Layer 2 of a small transformer language model trained on English Wikipedia (8 layers, counted from 0, width 128).
Take only the direct path to the model's output, skipping the later layers: a vector added to the residual stream pushes a token's score in proportion to its dot product with that token's output vector.

Output vectors of the tokens that the questions are about. A number n stands for (n - 500) times 0.0024.
"ã": 745 335 275 417 627 55 188 288 530 468 907 355 532 531 473 791 575 543 573 319 624 556 393 483 401 448 549 387 464 639 406 470 300 469 478 790 736 478 576 610 593 419 702 456 480 574 400 266 405 572 791 770 713 419 615 612 623 375 806 331 555 548 666 692 421 521 436 620 390 260 495 671 331 591 225 303 597 69 218 464 695 358 384 471 600 482 479 425 475 312 649 639 309 352 567 489 516 757 746 680 502 658 451 507 378 410 658 351 374 396 816 521 624 493 339 587 450 656 566 331 786 216 526 389 648 304 420 485
"ember": 379 378 378 188 764 352 355 327 381 376 354 601 607 285 709 135 760 467 298 548 952 575 743 654 290 530 721 577 737 524 788 423 260 484 629 540 360 649 364 269 478 284 193 189 646 557 442 556 270 368 770 737 501 698 373 515 625 389 587 501 294 501 590 421 462 486 596 775 395 400 560 522 559 366 549 484 830 271 200 592 561 314 355 188 401 637 524 617 330 408 481 472 661 575 669 550 850 717 461 397 481 706 287 482 386 363 679 467 456 397 625 581 694 589 808 519 905 412 421 247 721 426 775 497 434 342 370 521
"hew": 307 347 622 426 627 305 308 292 350 316 669 547 395 576 547 433 458 579 391 489 722 825 285 857 352 515 818 574 552 539 605 596 416 357 793 469 340 473 547 655 400 320 437 500 545 519 236 547 286 227 591 786 412 619 391 822 364 424 552 516 404 420 495 500 319 485 688 769 599 442 445 456 150 509 359 442 361 411 181 600 273 545 711 405 795 660 612 646 683 548 292 540 260 255 947 876 518 962 344 743 668 640 219 595 366 500 500 239 678 348 712 615 241 515 371 477 409 520 732 326 557 350 884 377 712 222 369 444
"',": 590 442 312 432 577 585 375 421 510 209 761 651 444 655 666 586 399 339 603 827 525 542 583 411 358 693 725 465 580 679 285 626 543 490 503 590 718 637 453 526 457 410 358 288 304 541 291 346 331 114 756 648 594 703 514 511 342 387 702 618 292 239 598 364 305 462 405 616 417 385 461 408 643 564 713 663 495 540 319 375 552 211 550 578 442 339 463 499 583 244 455 630 372 463 592 543 656 503 495 482 411 704 652 451 440 523 401 471 486 321 576 540 450 394 649 546 540 531 390 713 382 425 720 550 754 518 538 481
"ic": 490 648 610 493 349 330 509 349 633 452 466 281 418 321 491 490 265 363 366 561 515 401 570 506 475 452 667 551 422 641 323 253 588 402 568 452 461 613 558 480 531 340 510 629 669 472 517 671 494 621 595 344 539 610 619 363 326 387 721 365 710 360 434 540 541 468 464 692 341 602 776 405 622 622 634 720 353 338 502 352 361 506 615 510 578 325 140 521 576 589 393 320 538 470 664 459 453 534 466 399 702 413 495 398 619 675 498 795 305 581 654 607 522 561 628 498 647 217 502 260 551 703 524 502 428 491 343 884
"abad": 508 243 565 408 494 634 522 381 583 367 825 455 527 699 795 830 250 337 451 760 722 695 498 414 766 513 621 385 689 581 276 503 212 633 699 626 378 414 605 585 543 354 642 335 593 646 517 572 224 754 526 467 726 413 426 579 488 282 524 539 259 311 448 682 259 462 207 869 423 463 276 241 660 453 259 597 741 353 335 588 399 494 180 625 533 391 355 805 280 282 542 215 367 486 725 332 451 446 533 358 770 702 365 532 459 575 623 516 528 177 717 563 373 451 489 403 451 364 489 554 778 666 792 601 607 325 452 390
"uled": 322 424 649 376 680 380 673 117 481 423 490 356 626 489 622 736 620 576 348 531 582 489 305 541 733 610 490 631 748 468 647 543 272 601 297 692 442 480 595 576 384 217 495 451 687 776 324 98 257 324 516 565 680 520 511 658 471 472 390 633 340 557 602 649 381 515 373 570 605 478 650 280 468 417 424 236 897 278 247 415 762 263 58 829 372 431 429 495 206 556 602 471 446 372 525 442 540 573 436 328 452 954 464 481 536 699 365 274 615 374 800 580 230 670 271 567 803 520 678 738 728 568 521 418 830 343 582 331
"el": 210 623 499 449 647 444 660 562 550 507 368 441 685 455 661 410 703 373 686 459 518 382 570 405 476 591 556 568 609 602 284 255 442 468 655 550 486 541 520 453 385 536 468 487 654 484 409 636 456 818 415 382 421 807 600 635 396 714 284 380 617 488 303 684 502 487 647 633 324 397 548 410 353 726 480 524 626 453 472 541 619 513 530 407 491 318 393 638 295 652 525 576 620 426 484 391 515 675 355 416 380 547 606 366 650 742 224 568 281 233 593 434 401 648 544 577 511 499 256 437 528 414 467 361 581 534 396 477
"ten": 671 479 648 506 434 553 267 374 177 268 378 700 517 467 651 531 548 451 661 393 497 621 675 656 548 806 243 569 784 787 341 388 355 555 425 493 458 205 603 589 643 479 616 325 529 373 318 412 458 562 548 357 476 453 632 497 379 531 559 385 356 173 779 577 705 544 359 899 622 489 639 755 121 204 579 392 188 305 497 535 419 321 565 439 520 614 384 710 286 506 484 620 370 510 506 671 457 728 408 586 415 699 451 710 552 580 468 389 620 431 618 535 395 562 329 783 815 520 551 163 398 111 680 356 580 704 488 472
"iginal": 786 282 192 448 696 138 321 422 535 193 563 282 416 576 706 448 378 488 712 610 608 515 240 688 531 576 346 295 720 811 959 387 148 594 947 709 366 279 390 492 438 297 803 135 622 654 205 320 321 385 533 521 480 581 290 433 558 392 595 423 341 520 623 604 697 562 440 527 740 505 566 320 521 397 591 504 264 568 408 856 573 657 395 469 615 380 648 586 500 281 479 709 347 826 411 587 607 629 426 322 664 846 505 434 678 365 510 504 489 53 714 616 426 871 385 562 383 369 398 542 666 313 604 386 628 204 576 527
"ges": 493 227 518 616 209 553 583 451 747 479 507 493 513 503 869 570 502 575 876 388 356 503 469 381 565 546 484 331 675 664 619 652 352 679 470 449 428 493 420 603 547 287 209 255 678 373 332 320 386 309 662 428 430 790 440 555 498 665 837 474 399 354 681 540 690 525 377 777 681 318 621 243 474 532 485 508 545 312 414 709 304 328 413 327 376 290 435 603 192 705 352 405 348 352 350 600 410 646 543 525 724 788 543 454 498 609 602 581 438 318 584 557 601 556 248 315 771 601 777 307 763 416 503 456 585 379 366 687
"amp": 272 488 673 470 482 510 456 265 470 319 460 479 510 636 693 534 761 353 539 454 568 414 617 510 531 252 626 555 690 523 494 291 421 369 659 637 534 353 527 588 625 576 472 498 626 775 607 363 340 654 732 345 645 533 632 527 277 664 532 370 764 776 506 495 343 503 409 679 443 488 475 410 358 183 502 485 402 296 299 509 325 462 350 437 386 701 465 665 429 409 531 506 446 649 576 495 545 447 427 305 656 692 413 455 462 469 684 339 453 446 685 649 468 679 433 449 596 443 550 343 473 430 415 635 456 537 582 454
"//": 733 493 250 500 583 480 404 546 583 432 856 239 434 548 840 493 498 294 370 394 896 891 387 655 320 635 610 463 760 581 418 407 304 560 601 521 533 565 245 700 455 464 897 231 647 482 257 26 246 255 880 292 487 432 384 839 486 307 843 383 466 538 229 603 357 459 537 460 328 179 659 449 599 350 453 454 891 704 174 588 607 487 291 289 434 374 398 873 315 511 550 345 457 390 719 590 745 782 762 627 631 751 85 595 430 498 563 366 753 227 563 913 522 568 220 598 596 243 349 522 719 267 350 453 527 251 902 205
"ference": 805 278 513 661 633 608 660 237 387 333 662 454 331 426 350 594 434 316 576 568 731 685 446 600 681 743 560 575 463 493 548 376 471 945 861 577 449 277 37 460 598 459 366 640 479 384 112 141 163 365 681 444 556 587 335 567 188 439 677 283 596 442 646 664 248 568 516 418 470 537 361 472 507 251 447 353 594 593 262 759 640 433 627 151 497 688 690 553 371 532 741 628 368 377 526 394 599 398 583 507 357 434 537 530 536 417 642 502 193 633 621 492 645 751 471 532 628 659 594 360 518 425 745 260 701 538 465 537
"urt": 355 700 374 134 709 530 552 451 398 397 516 431 530 530 601 660 676 437 544 454 401 471 646 468 504 586 601 282 377 584 398 628 694 628 560 599 440 625 560 661 771 449 611 583 331 717 456 273 333 600 474 455 409 481 590 508 401 622 563 785 277 463 627 568 463 529 504 684 469 391 426 503 566 568 664 493 492 316 586 357 646 283 251 357 778 494 470 578 371 402 785 269 406 350 537 591 665 596 419 364 666 528 260 615 192 449 485 463 225 340 863 721 465 579 411 455 698 365 525 342 497 276 561 377 763 425 380 419
"ec": 366 510 305 570 510 575 558 330 484 640 637 259 753 609 510 394 656 395 698 469 482 345 801 590 430 438 569 331 482 528 244 374 594 546 538 552 384 490 724 549 414 256 593 379 635 396 436 369 426 394 446 347 554 830 660 567 193 490 597 373 519 592 342 737 401 530 603 673 392 542 505 556 535 892 386 653 614 448 598 683 503 450 620 390 514 380 381 593 381 478 643 484 643 513 491 720 507 410 588 347 537 466 478 533 431 602 435 541 326 573 642 361 375 392 624 642 544 498 382 109 562 502 621 316 474 550 348 335
"oute": 559 708 473 521 731 365 474 535 717 612 633 391 625 633 616 654 568 346 443 510 602 624 433 432 431 450 509 280 628 887 359 473 233 585 697 609 493 303 467 401 385 291 752 216 386 527 488 170 274 319 510 417 474 495 434 668 457 362 524 388 612 509 623 549 681 496 322 541 452 509 201 495 600 264 242 536 715 153 409 671 596 247 300 234 626 381 628 722 216 276 500 773 613 460 519 555 550 801 533 411 753 971 312 668 338 578 342 515 490 483 902 528 435 578 505 588 566 565 639 446 525 229 678 374 594 302 464 562

Each question shows what one neuron of this layer's MLP adds at an activation of 1. A number n stands for (n - 500) times 0.0018.

n277: 608 399 605 219 540 523 508 550 567 480 553 419 372 475 606 495 483 470 520 502 481 482 343 573 523 609 525 588 525 540 586 541 472 584 419 593 557 372 555 589 477 432 555 478 527 565 481 559 427 554 505 320 525 473 500 502 473 363 548 568 604 668 503 478 470 561 580 513 620 412 467 525 635 321 564 477 471 483 609 457 348 639 433 500 589 251 486 571 460 473 467 555 527 517 482 502 573 493 351 471 407 734 495 482 460 395 556 442 474 500 372 379 588 597 518 351 362 478 531 635 517 610 382 503 589 508 475 370
Pushed up most: "iginal"

n168: 493 507 350 549 597 470 521 613 549 630 467 563 529 468 441 598 416 563 602 500 591 590 500 493 544 449 542 321 582 577 470 580 527 405 598 361 519 448 448 586 471 463 540 420 520 422 540 467 331 428 573 447 628 468 532 581 535 532 445 476 472 578 619 439 611 516 471 462 462 548 522 542 524 337 601 521 588 414 468 344 566 547 514 481 550 573 513 548 469 421 513 549 601 525 387 509 701 554 517 427 513 410 419 519 279 472 420 448 490 347 462 512 622 671 601 463 482 427 524 368 439 358 489 498 543 483 335 595
Pushed up most: "oute"

n117: 625 574 533 595 412 521 454 488 507 610 578 561 481 498 429 491 482 416 576 518 438 495 359 507 481 411 311 498 553 506 454 547 493 553 536 470 401 315 417 532 588 596 447 536 416 557 487 536 559 422 516 432 487 600 512 464 491 554 478 447 545 448 661 349 661 567 363 387 414 504 448 449 464 524 585 374 507 590 529 585 670 452 509 518 600 649 673 536 541 426 426 384 566 397 432 345 465 546 528 562 433 460 512 664 464 473 413 586 486 413 448 389 621 567 498 481 538 555 578 568 496 514 436 455 474 544 619 419
Pushed up most: "ference"

n61: 558 528 556 559 447 515 377 468 479 474 650 411 635 542 483 644 415 473 474 494 506 315 470 426 630 285 768 600 610 474 485 522 527 402 544 500 407 454 332 567 488 580 568 434 317 682 643 620 503 520 528 472 785 446 503 447 469 503 476 449 391 445 488 519 440 315 395 421 460 668 411 506 437 646 522 633 436 511 599 374 482 286 478 534 569 526 607 483 561 475 516 309 655 436 486 374 528 415 483 429 608 419 710 298 438 508 638 626 445 483 288 421 344 535 448 612 505 478 463 578 546 584 561 518 615 457 569 587
Pushed up most: "abad"

n4: 498 462 468 379 453 617 418 468 536 403 500 527 495 394 510 384 548 459 604 460 546 567 562 337 612 399 532 534 533 431 455 519 665 614 435 467 496 509 539 628 512 644 498 456 482 468 611 437 414 588 407 493 640 589 425 611 462 429 472 519 564 343 396 384 368 564 510 533 546 432 354 531 533 624 484 457 608 410 508 704 505 665 566 465 561 555 516 425 408 399 622 305 500 451 454 491 407 519 481 512 508 518 490 535 483 630 482 587 544 464 363 421 369 583 563 570 493 576 410 553 525 510 550 638 420 451 553 431
Pushed up most: "abad"

n36: 478 345 610 380 387 536 587 563 498 505 257 553 492 397 529 544 399 542 439 549 678 276 449 563 596 503 465 728 485 505 471 495 604 489 559 497 438 535 462 523 327 485 641 386 449 477 315 458 435 443 555 534 448 543 511 407 353 564 534 452 523 565 565 485 513 546 462 511 575 595 405 342 505 443 777 539 590 484 525 405 571 541 544 350 607 645 485 461 540 698 507 568 646 441 513 508 693 445 452 492 537 414 529 470 474 510 425 452 481 453 677 578 549 554 508 508 444 472 569 479 465 513 322 424 476 602 415 354
Pushed up most: "ference"

n114: 476 450 413 585 541 400 505 529 451 449 361 429 569 525 758 510 609 539 539 411 641 575 493 521 433 580 354 454 351 493 646 515 544 487 470 415 500 539 529 525 562 415 413 505 386 562 505 514 555 468 416 409 585 621 372 376 528 535 646 482 485 397 577 550 464 470 365 366 649 510 490 372 479 521 455 528 339 386 481 573 535 500 568 609 424 611 615 583 572 555 607 442 722 455 453 589 558 469 347 565 584 587 471 351 525 374 611 339 558 495 506 500 545 326 328 457 629 490 561 508 517 552 539 513 368 403 578 556
Which three tokens does it push up most, strongest first? "ges", "iginal", "ember"

n83: 538 449 617 423 440 536 523 515 474 482 360 495 690 485 440 448 574 487 485 539 527 483 469 458 606 444 605 429 393 551 689 347 310 365 654 502 468 448 559 480 480 510 505 692 636 469 481 334 288 594 554 390 618 531 446 456 451 431 588 448 483 515 436 428 535 676 413 564 492 517 538 599 493 459 512 569 549 581 397 359 399 503 634 458 591 505 469 549 600 381 521 503 493 413 366 476 377 431 600 423 449 519 606 562 547 495 665 595 597 389 519 418 485 544 475 536 462 629 575 389 419 492 576 590 553 520 563 410
Which of these tokens does it push down most? "urt"

n92: 487 446 253 389 554 512 453 579 436 524 528 534 638 521 508 399 644 430 513 684 537 482 367 322 397 469 506 425 466 437 389 601 498 640 533 617 471 490 542 443 569 647 458 429 472 491 428 544 438 374 521 366 367 365 636 461 639 570 444 566 381 422 495 619 424 713 500 472 497 408 574 424 532 519 584 547 477 541 431 574 421 434 505 490 410 665 326 400 591 587 451 438 518 538 633 500 675 401 453 427 622 477 577 241 402 645 464 487 535 529 552 519 568 461 553 497 560 548 478 458 417 569 453 570 519 667 534 627
Pushed up most: "',"

n76: 391 395 564 572 522 368 650 519 599 617 561 517 418 620 544 613 571 557 444 537 413 526 429 368 413 528 428 407 636 448 552 366 388 577 435 470 422 473 529 477 575 453 604 504 542 390 509 453 604 372 610 603 546 588 433 450 470 550 604 563 379 479 555 402 514 578 314 446 507 516 513 528 474 476 507 463 534 552 409 421 495 379 523 605 505 442 593 493 483 591 491 550 491 575 540 587 482 470 512 516 500 376 390 498 431 359 476 460 630 366 708 495 512 511 491 577 603 560 539 467 456 439 433 421 610 613 408 425
Pushed up most: "uled"

n210: 492 484 491 496 478 525 480 508 515 500 503 527 474 517 507 516 489 515 514 490 476 485 483 485 497 509 507 479 499 528 489 532 521 509 487 510 484 477 526 508 505 497 487 491 525 490 483 470 509 518 508 466 514 514 531 493 506 528 505 497 512 502 509 532 507 499 475 495 473 497 491 500 484 481 503 500 489 495 528 501 499 499 504 519 508 513 533 503 480 524 493 468 501 470 476 527 502 440 509 477 489 492 527 475 523 481 509 501 486 508 511 514 471 489 506 480 518 483 511 535 487 514 497 490 493 498 483 510
Which of these tokens does it push down most? "ember"

n172: 531 527 552 627 526 547 472 578 744 520 415 419 622 512 420 607 394 607 354 448 524 437 389 462 513 605 603 540 484 612 570 531 621 457 315 542 537 522 400 468 437 483 470 502 449 464 519 481 551 295 391 606 558 500 399 377 402 426 543 414 584 631 528 355 467 547 417 484 503 381 529 543 593 441 507 465 456 463 617 410 516 343 439 495 523 563 534 456 542 473 502 384 667 635 528 539 619 435 462 342 663 549 442 792 468 520 460 455 405 485 544 569 433 493 419 461 449 575 509 467 507 485 595 451 543 518 571 388
Pushed up most: "oute"

n25: 436 496 480 432 627 473 596 424 483 490 410 632 390 558 559 292 610 626 474 449 662 533 645 518 515 544 173 448 443 466 503 656 559 515 568 372 460 641 423 174 682 468 357 614 649 411 385 290 401 654 522 673 188 427 466 550 724 470 657 500 627 560 659 642 566 821 659 759 399 389 472 540 630 413 421 504 486 572 356 552 649 492 561 203 276 357 353 425 497 349 399 587 515 475 545 461 345 555 770 472 440 484 455 466 489 490 434 537 556 357 734 572 606 500 787 397 305 376 555 526 504 418 523 576 374 601 645 195
Which two tokens does it push up most, strongest first? "ember", "//"

n263: 603 453 529 396 513 612 519 430 649 561 490 533 463 519 421 578 528 526 495 337 657 569 376 519 520 546 481 523 555 469 364 373 407 454 474 433 533 324 397 524 561 613 581 475 408 577 380 566 382 434 474 437 587 390 408 500 502 470 413 529 557 363 598 539 598 545 547 548 510 563 568 603 476 596 561 476 397 434 389 418 532 455 657 436 498 502 402 493 572 544 455 488 642 622 634 579 595 578 666 579 510 495 452 426 514 552 414 430 449 512 494 532 433 448 490 575 419 465 552 275 411 391 603 616 493 512 539 463
Which two tokens does it push up most, strongest first? "ten", "hew"

n274: 503 403 447 377 545 523 439 534 517 635 449 526 435 569 485 367 366 530 505 368 438 508 619 330 471 546 399 426 519 545 429 480 381 385 591 472 495 454 592 341 641 666 482 451 485 507 543 347 605 585 470 470 497 413 325 500 455 493 559 312 691 451 430 610 606 500 500 605 590 608 641 497 441 516 601 500 456 515 412 505 582 521 436 443 349 298 448 532 476 680 579 643 613 465 384 512 456 528 447 488 629 591 600 505 639 521 447 424 415 523 528 549 500 507 567 479 648 446 652 536 449 426 525 490 518 559 541 490
Pushed up most: "ten"

n296: 489 534 513 494 516 531 479 517 491 506 488 476 508 537 490 490 521 474 508 511 484 473 457 492 493 487 445 508 499 479 461 522 463 543 504 491 499 501 449 530 471 489 487 485 524 523 512 468 539 471 460 553 492 508 500 514 464 491 528 499 476 476 513 510 513 531 514 472 502 469 495 522 473 475 465 526 542 497 497 516 494 500 505 499 532 482 465 522 519 553 534 507 507 497 550 485 513 461 463 491 520 526 499 544 516 493 514 503 460 530 527 464 462 499 498 512 497 514 498 491 502 468 532 543 481 499 465 515
Which three tokens does it push up most, strongest first? "oute", "ec", "ference"

n118: 503 401 523 569 620 565 626 367 467 572 494 625 586 505 489 445 361 277 460 373 517 649 556 508 663 558 479 500 524 577 459 433 407 575 347 527 466 628 533 537 505 580 593 448 410 355 490 531 443 579 482 510 429 517 359 463 518 352 602 441 442 445 574 536 623 426 497 551 492 544 578 457 572 453 495 604 432 529 305 417 619 436 432 529 384 412 485 594 540 724 558 687 489 471 511 407 399 577 640 466 381 494 379 519 416 449 461 363 587 439 570 596 514 548 419 772 436 359 422 457 561 600 565 464 629 573 327 520
Which of these tokens does it push down most? "amp"

n231: 540 429 546 469 422 548 411 519 610 395 525 481 529 464 453 597 466 505 612 505 473 505 580 579 558 427 329 546 656 586 349 520 500 427 466 676 585 591 489 356 502 567 382 421 547 537 385 453 461 436 574 461 595 443 483 532 518 417 552 554 518 493 431 507 598 462 387 507 533 437 480 619 489 459 536 595 452 381 490 551 522 524 375 516 413 551 628 439 474 477 436 476 629 559 512 599 475 535 413 509 467 515 554 524 537 582 449 453 562 609 529 622 656 546 309 292 549 328 511 493 538 465 498 512 552 363 620 367
Pushed up most: "//"

n58: 416 596 440 517 470 484 551 512 472 389 495 462 493 411 417 588 610 461 385 486 623 406 478 681 391 532 576 424 378 436 556 535 429 392 558 466 504 603 491 615 438 544 555 522 373 526 437 551 712 481 523 552 644 444 467 569 397 463 315 415 379 437 589 515 461 627 493 456 574 345 524 587 494 568 451 468 574 453 582 481 588 474 590 520 604 463 529 491 453 415 513 476 418 672 565 586 623 552 445 551 530 522 472 623 462 548 360 530 563 550 395 570 443 429 400 412 476 581 425 463 539 481 488 479 502 389 493 637
Pushed up most: "hew"

n5: 606 666 647 477 582 463 503 469 531 423 381 482 477 334 497 508 445 640 393 478 424 760 424 314 466 326 579 471 513 650 490 511 696 533 394 617 562 432 396 635 331 479 549 521 603 454 529 569 534 489 581 360 413 574 421 454 409 581 383 494 441 522 312 450 514 618 463 585 547 612 448 659 464 438 476 440 556 605 552 523 676 608 503 317 469 443 487 468 367 500 397 449 652 476 595 547 600 457 602 447 488 512 439 590 505 448 693 544 534 345 572 531 446 372 400 528 471 400 624 348 500 453 507 618 401 433 566 565
Pushed up most: "//"

n227: 485 592 606 587 615 536 465 533 551 560 422 587 579 585 550 405 414 450 485 612 495 547 493 433 472 401 462 387 532 472 509 469 558 737 476 421 525 460 582 405 398 474 377 335 645 581 449 453 387 548 502 488 535 482 587 483 643 438 487 418 345 662 447 407 421 359 375 529 603 524 629 493 555 436 630 458 486 476 544 612 420 634 347 454 610 438 500 514 593 483 435 566 635 420 417 707 455 483 326 514 350 543 398 500 634 482 487 450 563 525 395 515 510 396 442 564 574 533 505 510 599 485 382 472 567 510 533 500
Which of these tokens does it push down most? "ã"

n182: 658 505 478 596 362 613 443 480 639 704 521 520 592 442 512 529 483 610 485 539 574 490 420 510 485 460 465 556 482 427 402 358 484 557 364 556 543 380 446 561 455 569 324 595 483 498 516 477 517 327 627 416 478 418 541 601 457 421 455 431 452 548 376 512 571 514 606 526 383 560 486 556 587 594 548 365 524 536 560 386 531 620 654 444 403 502 472 531 560 594 465 591 410 565 452 467 542 517 616 519 425 454 505 475 510 573 472 505 543 517 482 241 553 509 478 393 566 569 375 413 411 625 522 576 369 565 557 331
Which two tokens does it push up most, strongest first? "ec", "ference"

n43: 500 604 568 420 556 598 495 527 454 367 379 412 626 492 477 500 577 370 667 492 328 643 592 505 444 405 491 611 545 505 596 373 485 474 503 500 460 475 609 600 327 520 575 555 552 606 461 574 314 611 479 480 509 388 546 475 538 393 613 380 584 402 513 493 606 437 377 572 547 540 338 536 560 508 480 513 497 495 377 439 524 578 487 480 500 723 379 406 442 579 412 447 490 581 373 433 587 608 492 518 508 494 450 508 429 509 514 531 646 420 545 540 444 276 500 530 450 440 695 445 470 482 779 487 565 484 466 446
Pushed up most: "ten"

n163: 414 538 380 399 618 533 616 689 537 508 396 572 564 536 551 453 443 686 689 284 389 612 575 365 459 485 450 551 464 497 475 524 413 508 437 427 564 607 642 409 500 362 447 413 427 458 513 488 563 643 486 525 500 632 576 516 550 452 431 475 577 615 514 608 363 637 592 413 329 456 471 326 458 448 606 466 577 613 411 604 427 488 429 539 329 688 695 473 450 393 577 350 467 590 723 530 651 514 514 476 415 509 404 535 511 343 420 520 437 422 601 500 546 274 597 544 505 384 405 560 326 494 588 393 523 526 594 551
Which three tokens does it push up most, strongest first? "ember", "el", "urt"

n88: 489 458 544 646 440 603 725 434 601 401 587 586 486 552 270 503 356 546 687 500 531 436 513 612 481 420 370 457 520 396 490 500 402 414 371 574 493 497 414 552 616 554 487 477 436 566 447 483 628 473 598 393 394 618 574 529 508 514 449 524 725 434 547 454 508 370 481 474 543 684 581 492 512 555 622 550 430 429 441 513 453 472 620 455 568 479 476 414 610 609 648 423 416 544 557 492 362 365 521 443 650 433 460 596 427 365 371 473 522 579 457 317 539 502 611 519 626 485 427 551 444 465 512 514 581 497 198 459
Which of these tokens does it push down most? "//"

n215: 485 637 415 505 514 555 593 623 489 555 431 596 553 474 471 466 395 604 432 447 383 410 400 435 573 529 462 585 571 498 515 514 329 627 573 510 575 440 336 624 427 530 570 568 570 478 323 544 503 490 395 624 503 389 545 334 555 413 585 561 362 689 530 535 432 286 488 353 471 594 550 599 588 500 486 363 625 405 605 436 553 447 519 536 446 548 478 531 436 590 459 552 517 476 411 612 401 406 532 381 605 624 512 443 557 401 421 517 473 452 590 540 515 616 441 407 465 486 505 522 477 598 498 540 549 529 385 456
Which of these tokens does it push down most? "hew"

n22: 526 418 411 543 576 591 463 456 616 553 458 293 442 541 466 589 462 467 545 447 707 478 591 550 483 618 503 476 397 523 596 559 431 452 522 584 469 567 385 506 594 549 492 514 363 560 471 387 415 623 442 503 361 606 503 418 428 523 500 514 511 626 653 543 447 448 659 539 554 595 505 489 596 538 535 480 525 522 310 561 418 442 791 478 355 385 814 568 547 511 616 390 339 448 426 465 361 622 463 497 309 494 404 691 649 454 329 492 463 467 340 374 413 574 403 529 710 503 489 667 489 386 422 462 486 526 375 586
Which two tokens does it push up most, strongest first? "ference", "iginal"

n267: 452 422 474 421 404 557 580 587 474 593 554 433 437 468 402 417 475 445 479 512 550 463 547 633 551 402 487 493 579 591 618 561 395 385 441 539 462 382 402 516 521 505 403 439 424 523 432 419 487 626 369 573 428 452 507 525 379 454 455 413 582 445 486 632 425 538 625 493 507 468 705 463 576 447 591 528 495 633 463 401 682 383 511 537 479 493 492 659 550 555 445 584 620 420 505 336 535 539 432 457 616 525 436 313 461 437 488 509 557 558 523 595 630 458 465 398 507 527 432 592 516 493 552 570 460 533 561 642
Pushed up most: "//"

n316: 430 476 484 452 518 325 461 365 623 527 484 495 487 495 382 447 493 437 480 587 474 583 580 606 531 540 634 554 511 587 403 325 465 579 514 573 464 491 444 382 651 585 488 498 604 367 481 401 310 415 507 401 351 487 444 517 575 643 471 438 495 563 392 483 505 497 609 448 493 562 649 471 498 591 381 368 392 466 536 451 515 579 538 560 634 534 654 538 613 536 502 586 578 589 507 595 595 344 527 398 492 626 530 515 519 542 510 564 495 527 531 595 589 419 348 492 653 396 502 557 502 328 478 467 480 512 306 486
Which of these tokens does it push down most? "abad"

n23: 523 541 562 322 350 531 597 528 579 460 497 366 477 498 592 581 550 563 550 578 553 485 476 490 531 423 484 652 434 479 409 388 521 525 524 404 349 514 575 364 493 514 480 576 460 544 579 594 453 540 539 524 546 545 431 626 558 460 487 485 507 518 612 407 315 374 393 592 450 354 495 473 452 508 406 525 587 359 573 383 690 515 321 442 528 463 424 524 479 507 484 482 600 592 487 576 503 368 532 498 548 333 338 587 536 460 604 478 518 520 657 482 508 639 430 420 567 600 444 640 347 412 567 668 420 605 475 575
Pushed up most: "abad"

n200: 473 387 477 337 560 534 626 559 547 489 227 561 483 560 609 540 480 553 519 584 513 479 518 446 520 500 558 587 457 518 366 536 482 505 566 321 483 529 507 484 450 484 516 525 670 544 346 613 548 423 498 386 594 483 520 530 553 481 513 566 528 466 383 596 594 376 415 603 512 470 619 491 561 461 521 411 535 444 378 478 298 645 417 567 459 587 584 488 522 477 527 600 444 426 529 477 528 498 490 491 556 544 627 461 449 551 311 555 415 357 388 447 429 498 593 510 650 632 411 431 516 430 619 568 459 359 469 561
Which of these tokens does it push down most? "ã"

n40: 563 543 632 328 412 602 554 497 478 611 562 479 624 670 541 541 463 533 639 389 651 572 515 421 370 718 352 512 484 436 477 448 539 567 552 566 502 444 593 397 495 322 500 426 566 500 524 576 403 424 447 603 511 472 359 462 533 466 478 366 409 503 468 426 497 616 400 355 521 522 498 395 607 513 639 554 478 611 532 604 468 604 447 649 451 467 456 615 344 518 652 492 510 430 482 628 417 490 570 547 328 528 376 397 407 565 489 482 576 467 596 524 415 442 661 468 389 404 389 474 515 635 569 445 363 588 435 473
Which two tokens does it push up most, strongest first? "abad", "ec"

n155: 554 555 362 671 445 470 610 459 397 520 589 497 468 495 573 539 532 497 393 420 569 598 562 511 578 464 419 423 551 557 437 511 503 500 419 444 513 358 425 517 577 430 558 386 670 505 643 580 509 308 486 673 568 401 625 437 495 470 446 416 346 825 609 435 620 409 532 461 679 631 500 413 445 439 467 625 549 448 402 593 526 497 495 340 477 514 410 566 342 582 577 512 497 426 574 530 277 564 463 457 461 552 412 630 426 698 479 633 345 263 322 546 387 605 503 465 468 487 553 540 374 568 490 506 590 369 636 580
Pushed up most: "oute"

n44: 508 462 397 473 580 472 424 362 379 462 376 387 673 495 448 479 497 539 490 614 674 584 455 429 435 559 503 624 430 565 547 472 500 619 533 521 486 358 502 477 513 424 549 540 420 323 438 536 535 508 513 608 408 592 562 352 549 519 631 626 477 473 390 427 523 394 481 667 436 561 394 383 481 597 421 471 559 461 544 510 516 416 549 469 352 390 530 648 434 385 502 454 355 523 508 664 644 650 503 533 661 560 310 293 569 528 357 560 372 471 633 610 554 480 505 429 606 452 667 373 458 593 538 513 587 545 516 615
Which two tokens does it push up most, strongest first? "ember", "hew"

n49: 518 585 464 363 512 475 574 622 522 445 384 441 405 537 717 583 426 598 485 495 489 569 505 424 421 431 322 420 575 491 463 601 524 564 539 510 370 405 563 490 322 507 406 380 522 550 493 584 463 497 588 433 545 599 698 547 527 687 481 520 630 450 453 569 505 402 416 655 459 500 384 330 479 461 564 553 545 575 465 380 415 545 373 505 513 566 500 557 467 366 596 455 477 575 430 628 522 581 485 653 503 561 621 348 570 465 395 564 505 505 316 557 358 545 459 381 493 554 493 433 483 345 525 621 438 521 717 515
Pushed up most: "ges"

n177: 503 647 417 603 560 481 630 553 553 461 457 473 400 476 317 543 472 489 565 545 486 508 557 298 514 393 440 543 522 453 621 544 637 511 503 583 608 544 610 484 505 552 487 604 503 433 319 386 512 646 364 487 381 626 634 468 426 548 514 424 296 594 428 619 180 444 414 589 481 383 640 562 438 464 463 492 463 519 591 487 506 595 677 407 421 452 475 594 445 440 525 544 575 589 615 627 352 356 587 440 340 562 611 456 598 607 429 514 541 465 477 624 367 346 533 522 425 453 485 429 426 623 524 514 459 445 546 492
Which three tokens does it push up most, strongest first? "ec", "el", "ic"

n16: 644 449 482 559 327 573 428 401 558 569 576 399 537 467 514 582 445 543 572 451 503 438 553 307 567 544 468 500 408 465 610 454 500 418 648 519 483 634 464 392 526 415 562 514 255 500 534 540 580 415 625 575 754 461 433 465 474 511 543 524 448 459 622 580 617 494 419 599 594 523 446 483 427 547 396 519 512 561 424 446 376 537 393 441 355 512 598 391 538 470 617 480 413 470 422 484 605 545 431 482 585 596 483 559 416 560 530 579 495 599 456 439 456 567 452 643 456 525 610 447 398 512 496 463 474 461 582 368
Which two tokens does it push up most, strongest first? "ã", "ges"